Layer 7 of a small transformer language model trained on English Wikipedia (10 layers, counted from 0, width 96).
A neuron's activation on a vector x is ReLU(gate . x + bias) times (in . x + bias), where the dot is the dot product.
The model reads these tokens: "way" " N" "etwork" "." "\n" "\n" "===" " O" "uter" " R" "ing" " Road" " ===" "\n" "A" " 6" "2" ".3" " km" " long" " road" " con" "n"

The vector x that enters this layer's MLP at each token. A number n stands for (n - 500) times 0.0072.
0 "way": 630 418 449 583 631 461 448 417 486 356 663 493 668 542 376 563 601 511 337 603 637 789 405 483 542 423 460 623 375 434 547 532 566 542 288 457 505 618 421 523 476 578 410 614 534 537 440 452 422 696 432 552 448 568 311 239 511 640 328 580 334 431 362 410 538 630 461 365 366 444 532 404 573 559 664 566 518 597 610 520 454 616 666 516 405 683 499 446 403 555 409 433 377 433 422 401
1 " N": 731 413 541 616 390 475 549 482 444 483 449 403 227 571 408 591 480 571 498 575 664 510 448 417 542 572 549 624 621 481 563 574 521 595 330 552 395 435 293 541 526 509 406 445 604 407 432 493 589 619 467 682 505 571 475 328 314 857 591 605 527 554 317 573 500 668 258 419 403 658 629 533 479 487 645 526 526 361 416 377 459 492 562 509 441 482 598 399 500 417 493 405 394 474 461 239
2 "etwork": 492 309 711 814 396 492 704 384 375 423 597 497 376 554 510 506 471 685 467 626 516 603 350 412 464 553 614 508 397 453 601 566 333 470 372 479 373 558 490 490 520 552 381 516 646 580 432 390 557 662 527 663 514 560 521 312 504 543 359 281 686 561 365 602 413 586 434 409 713 629 596 461 556 371 616 502 648 469 446 540 338 442 531 291 503 454 353 482 432 435 319 649 326 676 551 422
3 ".": 646 532 552 492 506 521 490 495 303 457 586 346 604 604 488 440 623 494 488 533 703 675 382 557 467 512 514 501 300 587 528 454 453 585 324 255 285 530 522 627 455 543 420 661 568 551 384 365 520 638 460 576 520 734 326 469 299 511 497 261 635 636 524 661 361 585 428 426 533 574 528 426 633 519 507 540 726 518 536 381 244 507 579 410 503 575 388 434 415 367 427 453 472 535 581 568
4 "\n": 606 460 528 546 525 291 490 508 365 379 421 364 595 634 253 519 536 504 415 501 805 640 366 354 399 456 438 633 219 592 450 419 573 603 463 468 446 502 558 633 417 543 394 545 515 532 392 369 496 718 282 551 435 654 446 401 525 577 462 434 701 633 423 508 535 489 313 657 390 560 423 568 553 673 561 655 405 520 733 562 418 542 613 495 559 571 527 397 473 448 487 479 469 471 445 409
5 "\n": 625 436 556 506 490 247 501 454 378 393 425 400 632 613 302 503 448 444 430 520 778 607 363 375 473 466 434 629 393 532 408 476 576 565 472 495 447 520 522 657 407 543 425 546 530 586 447 360 457 655 271 673 483 610 481 425 523 565 437 450 680 672 364 497 452 533 343 794 307 616 380 560 556 676 571 609 398 537 740 586 448 519 586 536 548 568 539 359 438 532 458 408 436 484 377 379
6 "===": 577 489 482 565 580 269 446 551 336 446 394 368 634 592 235 604 483 365 487 668 576 589 597 443 675 525 596 629 367 435 583 502 633 432 470 383 343 618 383 580 592 346 342 598 394 529 473 446 382 597 418 774 523 622 490 478 619 536 406 486 500 542 387 639 303 489 437 464 319 511 587 610 419 460 489 672 495 583 606 438 389 533 617 391 620 615 450 372 500 691 410 464 381 602 436 406
7 " O": 536 431 620 573 468 507 466 378 385 438 540 463 539 408 433 660 662 465 546 569 518 506 233 383 566 560 484 486 722 517 667 569 483 483 488 646 353 523 528 512 419 509 374 454 482 484 439 542 519 635 357 766 612 535 449 556 256 512 514 463 569 698 453 598 335 647 355 665 256 724 631 475 490 599 460 469 382 426 455 515 557 528 711 361 524 446 357 351 459 609 449 355 471 456 430 167
8 "uter": 448 449 658 826 370 496 611 370 555 424 411 508 528 343 441 562 507 573 608 532 561 415 470 398 444 512 488 461 329 572 680 647 566 445 432 462 362 391 630 500 469 506 360 526 522 542 685 393 483 549 472 647 532 400 418 382 417 412 344 398 573 498 456 728 417 727 429 526 620 496 485 589 484 536 687 584 579 545 481 639 366 566 526 487 560 602 295 570 418 703 338 368 206 575 463 299
9 " R": 489 536 518 647 531 452 598 473 458 641 478 416 248 478 471 466 636 396 486 420 544 573 405 482 486 491 479 526 557 543 630 607 571 510 395 630 335 553 361 271 362 570 375 578 571 485 452 181 404 604 484 591 484 612 354 412 529 885 686 699 515 577 534 588 422 629 386 431 373 583 461 602 631 468 461 547 530 395 366 589 455 455 499 507 422 520 540 457 554 626 479 547 224 484 449 304
10 "ing": 481 369 716 556 437 548 434 393 401 286 585 472 423 437 660 573 372 539 415 501 417 607 697 587 427 499 553 551 345 514 460 628 612 492 577 497 283 554 561 399 507 446 368 495 477 567 534 505 269 459 331 635 610 487 364 296 398 588 491 458 728 539 536 674 405 653 333 616 523 514 585 635 586 459 723 456 496 551 383 574 463 531 476 328 407 553 500 495 377 681 309 586 379 674 569 346
11 " Road": 433 481 647 700 613 637 595 496 340 483 702 530 428 311 412 530 430 668 529 559 391 645 322 533 338 468 476 455 591 482 608 540 460 537 374 469 296 608 629 408 502 546 174 578 483 576 471 307 470 591 390 622 489 565 430 311 611 539 476 419 569 548 491 565 420 656 403 561 542 459 678 618 702 394 509 492 582 465 364 626 306 430 524 371 472 578 317 495 482 552 307 682 411 561 535 351
12 " ===": 540 450 636 526 516 381 595 573 404 387 424 426 587 585 394 577 557 499 393 563 453 459 541 602 704 509 714 536 407 608 646 479 470 447 425 514 316 573 538 626 645 423 22 703 471 472 337 451 351 525 364 621 485 658 232 527 626 606 531 429 499 444 427 596 322 453 338 522 456 603 574 461 546 439 678 587 464 529 554 472 296 630 527 396 400 619 333 489 430 607 390 506 422 585 600 517
13 "\n": 608 303 494 490 574 321 581 504 364 363 534 486 636 731 452 492 395 468 499 420 771 561 398 446 458 468 510 686 346 573 446 543 535 499 456 478 382 573 560 561 397 543 412 600 487 486 374 295 381 718 224 607 501 575 396 548 529 520 440 448 670 686 575 528 427 365 419 708 193 583 401 567 680 671 548 580 450 475 635 525 494 427 614 501 488 656 490 465 498 494 389 356 493 427 530 364
14 "A": 571 590 523 516 449 440 319 308 504 423 590 533 510 535 354 525 509 490 635 399 614 466 358 422 551 547 417 505 677 355 609 358 647 606 410 615 388 487 520 514 439 603 451 653 370 554 594 282 584 615 394 499 496 568 521 308 362 599 501 502 762 576 383 710 256 647 517 546 325 623 665 750 467 540 513 530 448 487 293 377 579 475 550 418 549 529 381 337 427 540 457 638 542 470 369 279
15 " 6": 465 502 499 548 526 437 612 338 436 325 668 413 299 362 503 547 271 494 457 453 631 581 695 519 514 418 585 426 611 596 657 522 668 639 355 341 367 487 329 401 375 393 353 541 486 496 498 189 509 468 266 594 510 636 386 476 550 511 598 574 503 767 418 576 610 530 392 773 360 741 515 585 625 561 516 588 425 568 469 384 457 617 560 426 462 520 527 498 442 539 481 630 461 575 536 305
16 "2": 537 544 460 611 492 418 411 295 508 432 673 438 432 357 491 405 289 545 422 646 673 578 743 530 520 526 539 482 579 596 529 581 534 565 433 438 430 376 524 448 389 467 385 501 436 367 433 255 591 467 233 580 527 523 312 525 580 374 623 545 615 645 398 536 373 578 445 661 470 578 597 533 702 546 541 605 379 479 394 549 403 314 560 535 527 581 603 585 284 584 284 728 533 663 566 311
17 ".3": 525 466 569 597 447 516 669 345 395 367 603 447 377 471 442 378 291 529 512 638 677 616 485 535 397 536 498 592 579 628 521 655 513 618 431 311 381 366 439 462 467 391 309 617 597 512 465 251 492 531 320 396 468 531 371 576 632 495 528 476 386 698 445 473 264 563 630 676 444 564 652 533 708 421 503 635 498 644 371 434 281 440 533 536 500 735 563 467 611 550 456 688 462 479 507 302
18 " km": 602 433 557 642 394 490 339 427 257 504 548 511 292 554 453 428 306 595 531 451 551 696 377 470 472 376 526 655 591 635 547 639 487 435 424 436 505 380 690 436 498 389 162 608 507 548 368 282 583 502 367 481 396 527 529 456 537 592 508 622 612 493 447 546 283 485 552 520 412 582 513 559 785 556 648 682 614 443 462 672 250 472 387 658 592 641 434 494 686 539 480 523 395 578 392 329
19 " long": 693 331 543 527 460 489 558 461 511 440 479 560 422 689 359 625 274 676 542 369 580 607 382 339 271 419 683 432 653 466 487 554 634 561 411 362 581 501 490 437 504 506 356 470 645 598 475 261 457 411 523 610 263 475 406 403 592 403 513 496 604 461 590 547 244 506 445 450 289 530 551 489 643 499 657 608 618 469 478 731 345 587 460 556 610 754 555 480 692 525 363 483 350 564 433 424
20 " road": 493 271 546 632 516 550 517 509 339 490 712 525 442 483 355 559 476 704 576 497 457 724 236 445 336 370 665 349 583 477 564 532 407 499 356 406 407 556 650 541 477 483 187 562 563 668 460 345 398 586 468 557 477 459 495 423 586 482 562 399 566 470 499 545 318 557 477 531 460 583 552 622 622 413 519 591 482 371 417 713 267 502 426 517 649 726 374 458 572 484 403 735 375 612 621 354
21 " con": 511 462 531 559 588 579 393 495 423 370 497 472 532 726 398 454 510 441 545 547 455 589 545 474 311 357 711 319 547 499 665 432 582 576 395 572 508 414 650 630 422 449 317 648 350 542 273 417 326 355 489 575 504 564 398 484 406 632 504 375 503 454 418 590 364 392 344 607 379 757 550 626 564 510 445 659 771 438 448 650 437 678 580 467 511 439 583 404 405 677 250 403 464 575 625 552
22 "n": 606 592 437 633 394 640 542 656 426 466 441 541 609 731 271 526 480 560 420 437 377 420 546 443 455 519 530 581 495 688 585 421 656 552 488 481 367 480 452 383 473 398 411 768 585 432 395 342 681 645 507 389 460 398 502 302 392 675 643 446 514 432 404 509 535 647 464 514 325 515 367 495 476 480 442 644 667 414 563 637 479 257 581 362 586 472 616 368 384 653 307 417 426 640 631 462

Each question shows the input weights of one neuron of the MLP. A number n stands for (n - 500) times 0.002.

n148 gate (bias -0.145): 510 549 509 317 509 497 426 333 250 557 556 581 566 721 423 491 598 540 329 560 486 506 258 454 481 471 469 648 430 487 506 451 386 607 526 695 522 519 431 481 628 388 657 391 484 477 491 525 401 692 388 516 713 594 444 810 432 401 440 507 596 550 464 467 670 503 522 472 379 342 665 461 598 732 564 487 558 746 402 500 611 506 554 604 369 637 401 419 362 613 462 474 601 467 380 526
n148 in (bias -0.018): 421 467 557 355 483 575 545 549 466 500 443 372 757 603 458 493 507 520 430 461 540 389 493 425 309 553 500 556 627 456 455 637 493 375 445 605 438 681 475 639 454 630 545 380 359 447 627 445 514 448 366 585 614 688 440 829 351 209 503 338 463 493 542 679 538 446 633 553 591 391 408 614 489 641 607 546 301 610 408 542 708 441 405 632 589 284 398 569 676 848 541 493 580 493 347 414
On which token does it fire most, and how strongly? 7 " O", at about 7.6

n33 gate (bias -0.119): 583 740 494 417 520 554 521 612 518 544 607 464 380 636 521 616 437 400 480 617 453 404 417 616 418 690 552 764 396 450 419 530 565 425 527 474 556 491 433 628 609 379 518 477 422 295 563 685 601 512 311 597 578 435 558 550 356 397 553 652 657 462 485 449 384 488 615 420 518 726 472 464 536 548 369 332 423 527 456 627 385 452 573 323 521 653 600 481 537 509 538 399 566 406 569 571
n33 in (bias -0.060): 443 497 500 476 462 426 488 570 611 567 537 605 544 556 560 485 356 597 558 506 630 274 416 543 691 321 515 345 452 485 476 485 680 602 527 631 556 373 704 447 552 527 473 364 625 370 506 488 411 612 411 706 500 678 638 689 560 461 436 652 666 541 268 534 408 481 571 646 491 534 350 438 515 419 455 417 589 636 597 388 627 494 515 440 470 581 433 472 475 374 344 454 548 649 440 417
Which token does this neuron like most? 7 " O"

n218 gate (bias -0.097): 378 579 686 491 500 305 587 660 386 526 482 395 334 521 664 576 603 506 509 448 453 443 414 619 550 464 352 509 424 380 473 527 632 692 385 442 509 509 464 433 600 429 497 362 344 527 529 462 343 611 497 737 616 506 601 438 527 373 325 309 423 457 494 497 512 435 459 395 320 334 592 550 593 583 370 518 408 412 596 488 544 470 480 536 456 431 403 581 670 619 491 515 617 669 608 609
n218 in (bias -0.006): 646 751 438 684 511 623 561 445 652 545 394 483 500 451 497 551 588 514 428 583 540 561 581 592 582 509 441 647 503 517 486 450 523 497 534 441 463 562 506 542 445 437 443 464 562 552 461 662 503 410 540 344 624 479 361 560 393 614 475 588 586 671 544 361 486 551 412 825 430 500 382 394 602 371 403 524 506 699 531 483 432 413 480 431 677 605 418 618 389 707 542 482 366 482 541 466
Which token does this neuron like most? 6 "==="

n100 gate (bias -0.116): 540 546 437 482 608 538 500 525 623 482 469 368 701 543 445 563 394 656 530 525 471 463 592 396 530 686 470 553 431 584 580 503 554 633 573 599 640 273 335 494 466 667 494 438 613 416 710 624 396 581 375 533 724 500 437 303 386 579 524 653 559 509 456 436 582 516 606 614 457 582 563 500 475 696 378 610 552 685 575 423 642 497 599 457 527 553 450 304 806 475 569 500 540 603 568 497
n100 in (bias 0.012): 439 398 548 300 523 591 304 700 526 568 485 442 321 390 538 384 473 531 458 721 469 567 506 697 483 588 500 379 516 526 550 420 489 523 687 599 560 540 680 398 562 471 404 587 421 606 486 617 486 532 532 497 395 509 393 537 515 612 477 399 422 720 622 563 486 569 379 508 427 595 509 552 509 529 514 270 555 385 483 691 500 570 606 427 408 547 651 597 403 342 400 527 600 674 465 517
On which token does it fire most, and how strongly? 7 " O", at about 1

n36 gate (bias -0.099): 442 480 491 737 382 474 525 516 409 561 538 550 476 396 438 636 613 574 396 583 477 568 318 506 348 488 452 462 663 697 695 469 488 391 469 482 298 692 387 440 434 375 509 426 545 622 661 576 500 403 479 567 515 590 519 402 432 671 506 626 506 587 516 517 460 315 466 577 653 393 566 411 369 451 617 510 497 653 288 565 756 543 585 447 375 466 705 468 490 627 682 636 522 553 500 482
n36 in (bias -0.016): 679 652 524 633 548 617 503 657 509 515 462 481 636 521 206 588 562 497 491 525 349 497 512 627 506 475 672 475 643 506 330 365 521 363 561 506 573 473 305 449 462 558 457 542 581 503 461 591 432 431 742 530 466 529 554 469 453 607 570 235 565 617 437 506 432 519 592 535 363 586 598 488 610 420 722 570 374 277 497 566 555 444 606 481 426 434 604 652 510 573 427 462 741 610 603 653
Its three highest activations, in order, are on tokens 1 " N", 7 " O", 20 " road"

n91 gate (bias -0.011): 373 480 562 497 590 487 521 334 516 469 362 678 443 413 450 598 478 434 477 538 388 348 508 383 581 412 562 435 373 466 455 476 646 606 568 516 631 633 454 350 540 592 511 469 376 637 515 492 474 532 521 581 526 594 435 492 426 414 479 516 398 500 500 512 516 445 557 647 666 503 579 366 698 413 416 587 392 552 321 610 369 588 425 412 413 441 430 625 580 462 531 649 348 465 468 482
n91 in (bias 0.022): 473 340 498 646 828 542 622 470 566 473 475 393 478 520 555 628 352 555 488 628 495 458 582 480 493 505 561 515 477 483 485 573 370 460 652 624 571 441 609 495 485 490 416 560 498 548 498 559 621 375 507 422 371 459 531 372 560 389 495 563 476 473 629 535 532 546 444 633 508 474 594 483 465 453 426 571 603 409 507 533 537 717 522 420 375 565 470 505 513 528 351 464 490 535 478 562
Which token does this neuron like most? 11 " Road"

n175 gate (bias -0.163): 536 543 532 581 544 509 446 637 356 479 451 476 485 438 425 518 575 535 670 398 599 403 506 389 465 476 591 399 438 503 584 375 586 419 390 538 411 467 466 438 515 366 575 656 567 640 387 781 572 324 417 713 350 572 355 533 518 661 571 365 477 550 601 217 527 497 459 606 609 500 488 488 673 497 524 361 521 435 630 552 571 569 571 413 333 521 531 525 381 571 470 460 606 561 217 500
n175 in (bias 0.067): 517 655 549 660 451 582 547 598 562 428 582 446 536 738 507 503 346 308 497 287 270 513 497 352 375 500 542 548 541 641 644 598 684 473 622 706 622 589 612 539 459 477 384 397 640 554 500 487 424 544 477 497 326 528 363 480 540 490 323 354 529 575 534 371 540 448 556 328 308 398 575 424 618 300 404 534 596 573 490 594 615 483 795 728 622 561 312 374 535 387 572 469 419 666 409 447
Which token does this neuron like most? 21 " con"

n253 gate (bias -0.060): 447 405 529 563 539 513 530 608 624 703 503 426 366 533 387 432 559 433 433 394 355 453 440 359 444 618 614 364 377 523 320 507 628 463 232 366 566 579 439 435 405 298 633 719 396 443 423 352 636 648 427 546 263 389 541 450 443 576 294 551 414 264 404 481 407 383 381 411 308 574 688 530 358 334 437 517 487 371 552 615 530 483 471 711 401 497 510 573 563 572 657 514 662 497 631 493
n253 in (bias 0.014): 459 557 669 579 586 434 532 436 413 664 503 259 373 572 598 562 424 573 640 331 413 411 333 708 432 650 404 709 414 515 358 760 450 348 563 451 488 413 490 574 497 456 686 555 349 359 357 447 604 484 616 556 383 447 409 356 373 447 463 510 521 561 571 429 421 493 463 542 675 391 549 566 299 535 701 601 628 578 547 589 631 427 587 538 425 401 436 414 562 328 391 549 545 500 548 563
Which token does this neuron like most? 1 " N"

n214 gate (bias 0.013): 514 341 447 591 458 559 491 610 494 567 491 366 536 525 529 578 509 328 580 559 352 500 648 271 534 532 414 494 229 374 326 503 750 526 441 533 540 646 375 595 390 517 477 651 436 330 434 531 421 359 381 635 566 568 500 367 632 602 343 384 536 591 488 457 520 471 438 544 523 434 564 494 457 457 602 433 599 554 539 558 607 400 483 517 463 373 497 587 539 532 570 412 650 407 477 449
n214 in (bias -0.041): 407 577 562 619 418 497 608 565 463 654 444 561 614 535 515 395 457 461 391 509 463 605 683 643 403 547 506 470 596 460 622 609 449 421 558 352 655 391 456 412 503 388 567 590 446 547 690 334 610 544 540 517 634 488 589 537 585 520 543 675 572 556 735 410 402 443 526 514 459 550 577 581 623 633 590 366 463 411 440 441 411 424 583 710 477 509 565 381 361 416 383 518 245 618 585 601
Which token does this neuron like most? 10 "ing"

n53 gate (bias -0.031): 602 430 388 546 542 512 460 421 230 546 430 410 376 586 726 415 558 562 327 417 266 463 426 570 546 475 518 588 518 448 506 443 405 522 503 594 543 656 569 445 550 506 352 611 578 503 416 561 500 481 334 427 506 464 392 383 516 568 558 386 741 485 589 453 559 471 485 479 528 530 662 457 500 580 469 296 488 273 701 400 729 609 381 628 485 556 500 662 477 411 649 627 459 585 266 592
n53 in (bias 0.039): 586 353 430 619 473 495 478 497 438 359 415 625 354 621 492 486 390 558 500 494 591 581 378 557 601 522 473 373 450 503 461 579 582 478 390 652 522 467 500 481 413 505 594 452 586 430 596 601 558 517 591 489 536 462 469 618 408 324 492 376 593 505 409 479 445 766 519 484 769 402 639 481 609 564 489 469 514 596 353 469 478 542 440 397 376 553 492 483 587 437 644 634 480 765 455 654
On which token does it fire most, and how strongly? 2 "etwork", at about 3

n109 gate (bias -0.143): 497 462 446 590 506 582 519 616 530 576 465 298 733 521 522 437 597 625 312 541 510 553 469 433 543 378 542 478 663 330 668 516 473 304 712 497 610 515 683 603 701 353 407 485 401 522 572 634 503 525 497 473 593 610 478 273 525 405 436 519 441 566 389 348 448 327 625 438 491 565 510 682 497 546 602 605 485 647 445 556 469 429 220 584 500 575 506 552 481 666 521 401 400 450 581 362
n109 in (bias -0.130): 601 420 522 497 452 519 454 256 407 660 626 484 430 584 523 570 329 266 626 443 704 333 409 513 587 464 602 517 503 449 683 553 648 126 429 446 355 513 490 618 583 503 558 544 494 427 475 359 558 474 574 307 526 534 641 377 582 458 535 314 509 465 587 420 419 463 458 425 322 425 463 390 573 676 516 597 523 313 423 283 400 539 442 405 506 618 443 664 381 651 680 467 444 623 415 484
On which token does it fire most, and how strongly? 18 " km", at about 5.5

n13 gate (bias -0.191): 564 579 474 600 569 427 399 588 493 382 596 348 313 606 695 490 581 413 578 237 582 480 497 628 371 395 356 527 430 424 530 527 586 584 773 569 463 487 572 536 473 410 604 668 552 510 720 526 433 188 573 374 396 650 541 540 493 427 454 558 471 399 383 554 634 306 517 417 415 368 459 437 588 667 533 466 606 437 375 710 308 359 566 608 300 486 582 388 605 572 728 672 510 456 564 470
n13 in (bias -0.124): 519 576 448 542 530 460 343 690 481 421 340 404 369 659 511 589 236 665 504 791 682 519 504 390 556 407 452 481 489 238 435 566 440 481 462 384 644 210 492 567 605 489 527 574 507 543 724 421 337 384 572 203 592 564 716 424 331 311 571 578 467 522 504 255 504 445 632 467 215 522 539 306 527 759 599 429 655 447 320 384 383 603 616 550 318 751 555 544 540 661 571 469 531 570 581 704
Which token does this neuron like most? 18 " km"

n43 gate (bias -0.059): 450 463 498 609 481 636 579 436 566 376 536 533 447 494 546 547 400 504 443 690 465 528 550 598 489 441 557 513 520 547 605 485 513 467 517 428 664 461 518 521 489 547 448 494 420 599 498 485 578 401 440 451 406 505 332 453 480 472 455 374 579 511 433 440 511 633 461 600 498 631 594 426 615 461 543 493 519 621 528 537 528 478 410 528 487 355 502 486 416 475 573 491 463 655 633 614
n43 in (bias 0.056): 522 335 566 421 452 454 481 426 439 329 500 568 500 481 358 450 537 427 476 419 670 399 448 508 393 558 444 364 518 375 511 583 521 538 279 550 387 438 373 511 602 476 481 455 532 561 432 513 519 464 284 537 451 387 531 492 634 559 423 553 406 471 570 385 606 416 444 440 495 547 533 378 481 410 305 464 573 468 340 495 530 503 626 423 408 505 539 534 494 721 655 383 591 304 495 303
On which token does it fire most, and how strongly? 15 " 6", at about 4.3

n23 gate (bias -0.193): 621 553 567 497 324 594 413 484 585 503 433 397 509 703 416 558 536 634 673 532 523 359 506 522 329 456 570 336 518 336 525 226 494 428 598 673 525 659 538 464 469 512 364 488 304 494 697 613 420 475 595 399 497 545 535 346 500 617 476 462 455 572 506 456 481 500 500 565 625 402 401 620 645 472 531 462 749 672 348 682 515 444 561 569 629 679 551 487 503 459 451 424 334 633 584 629
n23 in (bias -0.016): 515 380 374 297 566 564 522 384 688 673 535 457 621 531 478 518 523 459 527 529 493 612 593 459 457 569 654 509 584 412 621 418 558 478 448 476 509 491 541 488 447 411 577 431 557 550 464 515 592 550 564 390 701 606 605 503 376 733 515 472 355 371 532 436 346 500 570 506 325 784 332 460 578 405 617 732 482 256 515 313 607 528 470 373 436 531 396 565 535 487 409 570 419 412 367 714
On which token does it fire most, and how strongly? 21 " con", at about 7.5

n196 gate (bias -0.091): 435 535 569 593 491 582 525 594 339 670 437 578 424 561 543 397 536 547 437 385 500 609 441 395 473 550 418 651 480 639 432 500 567 261 525 509 479 552 258 630 613 187 571 527 545 547 449 445 654 441 568 466 438 403 319 567 450 411 621 364 494 461 538 512 315 586 396 317 600 292 424 482 375 707 669 465 463 524 591 609 543 398 521 416 371 463 491 487 613 535 512 249 534 550 385 580
n196 in (bias -0.097): 514 347 637 694 331 411 572 493 458 507 632 435 528 543 482 570 583 307 441 478 637 514 496 433 500 464 546 504 608 542 262 529 578 525 504 686 678 415 672 599 752 703 536 722 472 478 569 631 640 438 514 677 543 312 448 678 305 643 426 526 396 703 246 524 597 556 550 651 562 428 541 536 362 414 407 319 340 454 581 482 589 229 429 442 675 627 533 346 537 570 645 581 376 529 565 186
Its two highest activations, in order, are on tokens 22 "n", 8 "uter"

n85 gate (bias -0.153): 516 381 525 671 538 564 597 552 405 548 586 519 645 785 416 525 446 664 550 719 387 516 506 424 331 677 349 487 336 503 532 457 538 334 570 566 586 602 342 351 454 468 526 553 359 399 450 694 468 487 628 532 594 726 689 586 519 596 395 451 289 396 384 610 404 633 615 472 624 525 401 339 585 590 529 583 397 439 487 454 529 568 525 607 378 657 540 561 265 487 608 397 631 457 549 606
n85 in (bias 0.024): 569 559 513 428 468 569 530 654 500 707 557 457 494 624 338 677 445 377 662 578 616 487 335 659 461 533 555 614 783 558 513 594 549 666 614 423 591 578 591 481 681 614 447 516 619 737 430 338 572 470 385 442 464 662 436 386 328 500 377 453 570 481 497 372 451 670 445 535 647 408 473 631 433 589 612 398 641 428 652 590 487 305 348 477 448 460 628 507 301 554 607 733 383 386 586 464
On which token does it fire most, and how strongly? 22 "n", at about 1.7

n54 gate (bias -0.095): 465 368 410 482 778 514 467 407 459 590 497 411 364 471 568 477 618 440 623 512 406 596 414 476 386 395 480 476 413 538 527 419 485 479 424 572 453 465 476 549 623 330 435 603 491 641 566 535 476 494 388 520 672 670 537 682 616 438 410 579 463 644 667 427 476 576 532 475 647 366 521 382 473 296 686 466 518 497 346 476 354 316 692 622 626 545 600 609 438 637 558 372 545 590 568 406
n54 in (bias -0.015): 626 652 584 571 447 448 511 410 587 559 401 431 576 375 400 539 428 396 596 577 625 584 603 538 387 549 536 468 454 528 305 494 585 347 622 296 373 449 500 489 500 355 383 522 414 500 522 520 588 474 497 492 394 372 518 545 468 724 783 526 409 567 418 400 523 665 407 593 514 470 485 657 567 417 477 441 372 373 553 500 607 578 427 471 511 431 599 437 518 406 275 556 448 515 307 523
Its three highest activations, in order, are on tokens 17 ".3", 16 "2", 6 "==="

n48 gate (bias -0.149): 500 368 401 544 475 506 443 539 718 304 568 545 500 525 681 633 477 534 570 592 345 497 602 641 547 519 503 516 413 385 516 397 556 519 421 559 475 403 432 559 613 654 456 469 723 487 632 603 497 452 276 400 459 354 539 519 462 421 459 597 469 386 617 257 528 549 591 503 667 707 415 544 535 548 506 663 525 522 819 240 531 596 394 446 525 513 591 453 500 546 391 383 461 697 334 387
n48 in (bias 0.044): 388 695 628 618 387 515 425 374 595 368 443 340 558 417 363 476 726 494 554 417 437 663 612 436 488 601 403 513 465 488 469 598 377 371 429 497 515 478 373 482 484 417 587 374 536 367 494 718 469 279 426 635 466 507 506 503 513 407 384 471 446 473 385 685 531 445 617 685 497 407 542 587 437 363 711 647 447 617 629 346 534 362 675 503 478 469 551 562 373 247 374 455 528 405 431 556
Its two highest activations, in order, are on tokens 8 "uter", 0 "way"

n102 gate (bias -0.133): 768 412 425 486 575 752 585 529 511 497 645 705 472 424 528 392 357 660 475 649 497 594 534 552 400 526 461 497 559 506 503 414 475 546 511 547 721 676 408 641 474 430 514 489 572 580 568 500 483 523 632 556 577 583 480 500 557 536 489 598 389 450 419 444 542 307 469 359 494 576 753 441 540 514 415 515 433 581 614 477 419 383 483 543 638 469 653 497 465 573 486 547 448 506 702 556
n102 in (bias -0.058): 583 476 422 385 402 525 601 401 446 494 603 376 413 454 468 660 542 654 506 524 537 532 483 494 540 456 435 588 519 706 310 436 599 393 565 379 500 443 529 478 582 500 357 414 352 494 641 443 554 546 298 599 440 521 639 375 561 437 627 509 412 642 512 383 403 337 560 343 555 624 703 486 337 400 500 532 523 588 514 430 460 454 571 318 526 381 626 611 509 441 494 361 634 316 465 466
Which token does this neuron like most? 17 ".3"

n186 gate (bias -0.172): 526 456 471 638 519 494 411 737 620 257 702 669 494 487 615 529 680 532 386 449 626 244 477 602 532 493 423 537 540 497 510 523 484 487 542 677 428 640 420 394 540 399 516 548 596 647 551 494 323 397 327 464 632 290 419 640 467 549 342 574 620 695 547 503 651 531 458 594 583 370 270 605 674 697 467 527 575 611 426 590 520 397 374 553 422 407 550 445 390 439 367 527 430 604 285 359
n186 in (bias 0.008): 464 517 500 532 524 463 504 569 451 265 493 432 448 727 450 483 444 401 359 389 584 623 443 629 609 536 510 394 591 546 471 675 775 561 582 486 355 546 631 591 642 610 543 652 476 667 579 553 482 316 578 549 550 638 548 507 356 589 335 526 497 483 460 341 689 581 486 456 670 373 353 578 362 546 521 349 376 574 475 677 451 241 268 460 415 493 562 717 724 625 563 706 171 565 378 241
On which token does it fire most, and how strongly? 10 "ing", at about 10

n195 gate (bias -0.170): 382 582 622 625 666 397 551 701 578 327 539 577 544 560 606 603 463 607 663 339 660 278 484 559 374 529 600 415 518 387 712 341 500 642 338 522 576 497 604 469 497 417 624 398 565 422 552 412 459 516 430 503 500 490 510 519 516 532 572 425 343 425 520 446 529 288 313 500 506 423 428 513 669 577 430 576 535 538 443 636 595 391 648 574 557 603 104 651 610 530 387 431 591 383 455 535
n195 in (bias 0.032): 623 433 428 292 728 711 699 600 292 451 612 543 538 595 313 666 585 459 333 456 579 400 542 511 472 346 641 478 483 583 280 568 389 695 440 728 364 472 572 656 306 377 317 565 562 414 548 531 472 464 444 660 532 327 587 479 589 363 562 597 432 370 500 490 465 799 483 439 536 639 355 577 475 303 331 605 451 587 438 343 423 514 552 599 475 525 348 352 496 544 625 366 436 266 599 482
Its three highest activations, in order, are on tokens 13 "\n", 21 " con", 20 " road"

n141 gate (bias -0.214): 367 409 452 605 612 497 494 648 503 400 484 749 570 503 593 412 575 369 548 484 766 319 568 554 457 500 530 626 342 451 528 437 598 519 614 618 429 570 538 485 553 359 596 518 437 469 602 515 488 606 377 683 618 322 707 405 497 647 415 405 366 626 478 295 614 401 476 325 622 393 481 463 729 488 645 545 528 567 543 534 485 469 670 419 537 359 535 455 416 567 476 465 484 456 304 386
n141 in (bias -0.030): 447 570 582 535 338 397 521 653 507 379 450 581 589 287 581 541 541 470 520 565 556 486 592 312 455 482 686 748 450 497 496 378 656 567 535 610 587 573 675 686 632 319 370 548 233 386 524 677 304 372 416 382 567 419 341 577 567 371 376 565 311 418 630 703 405 533 570 379 240 470 572 514 639 581 591 572 367 702 462 624 524 557 538 433 500 397 482 404 577 533 258 619 518 346 656 319
Which token does this neuron like most? 6 "==="

n250 gate (bias -0.008): 421 425 562 515 536 569 281 657 565 613 481 369 565 503 661 467 452 547 456 441 510 607 776 572 503 506 503 627 371 372 521 463 703 415 395 527 698 587 429 669 509 638 400 459 527 365 728 515 618 577 527 392 454 437 494 578 384 485 461 339 442 415 416 509 382 563 425 523 374 448 310 524 451 612 322 403 539 437 420 521 569 463 503 317 386 537 534 560 538 413 431 662 288 556 649 563
n250 in (bias 0.031): 429 458 569 486 401 580 442 452 251 321 597 503 583 356 551 368 624 740 542 535 572 456 605 451 570 493 388 466 462 371 442 634 433 391 393 540 550 597 218 374 654 493 551 683 790 586 542 527 338 285 628 427 625 451 604 450 490 487 576 452 282 424 521 347 436 493 594 539 476 477 562 557 380 193 530 545 503 533 553 367 326 307 550 493 523 360 735 411 338 448 420 587 452 431 500 530
Its three highest activations, in order, are on tokens 22 "n", 10 "ing", 0 "way"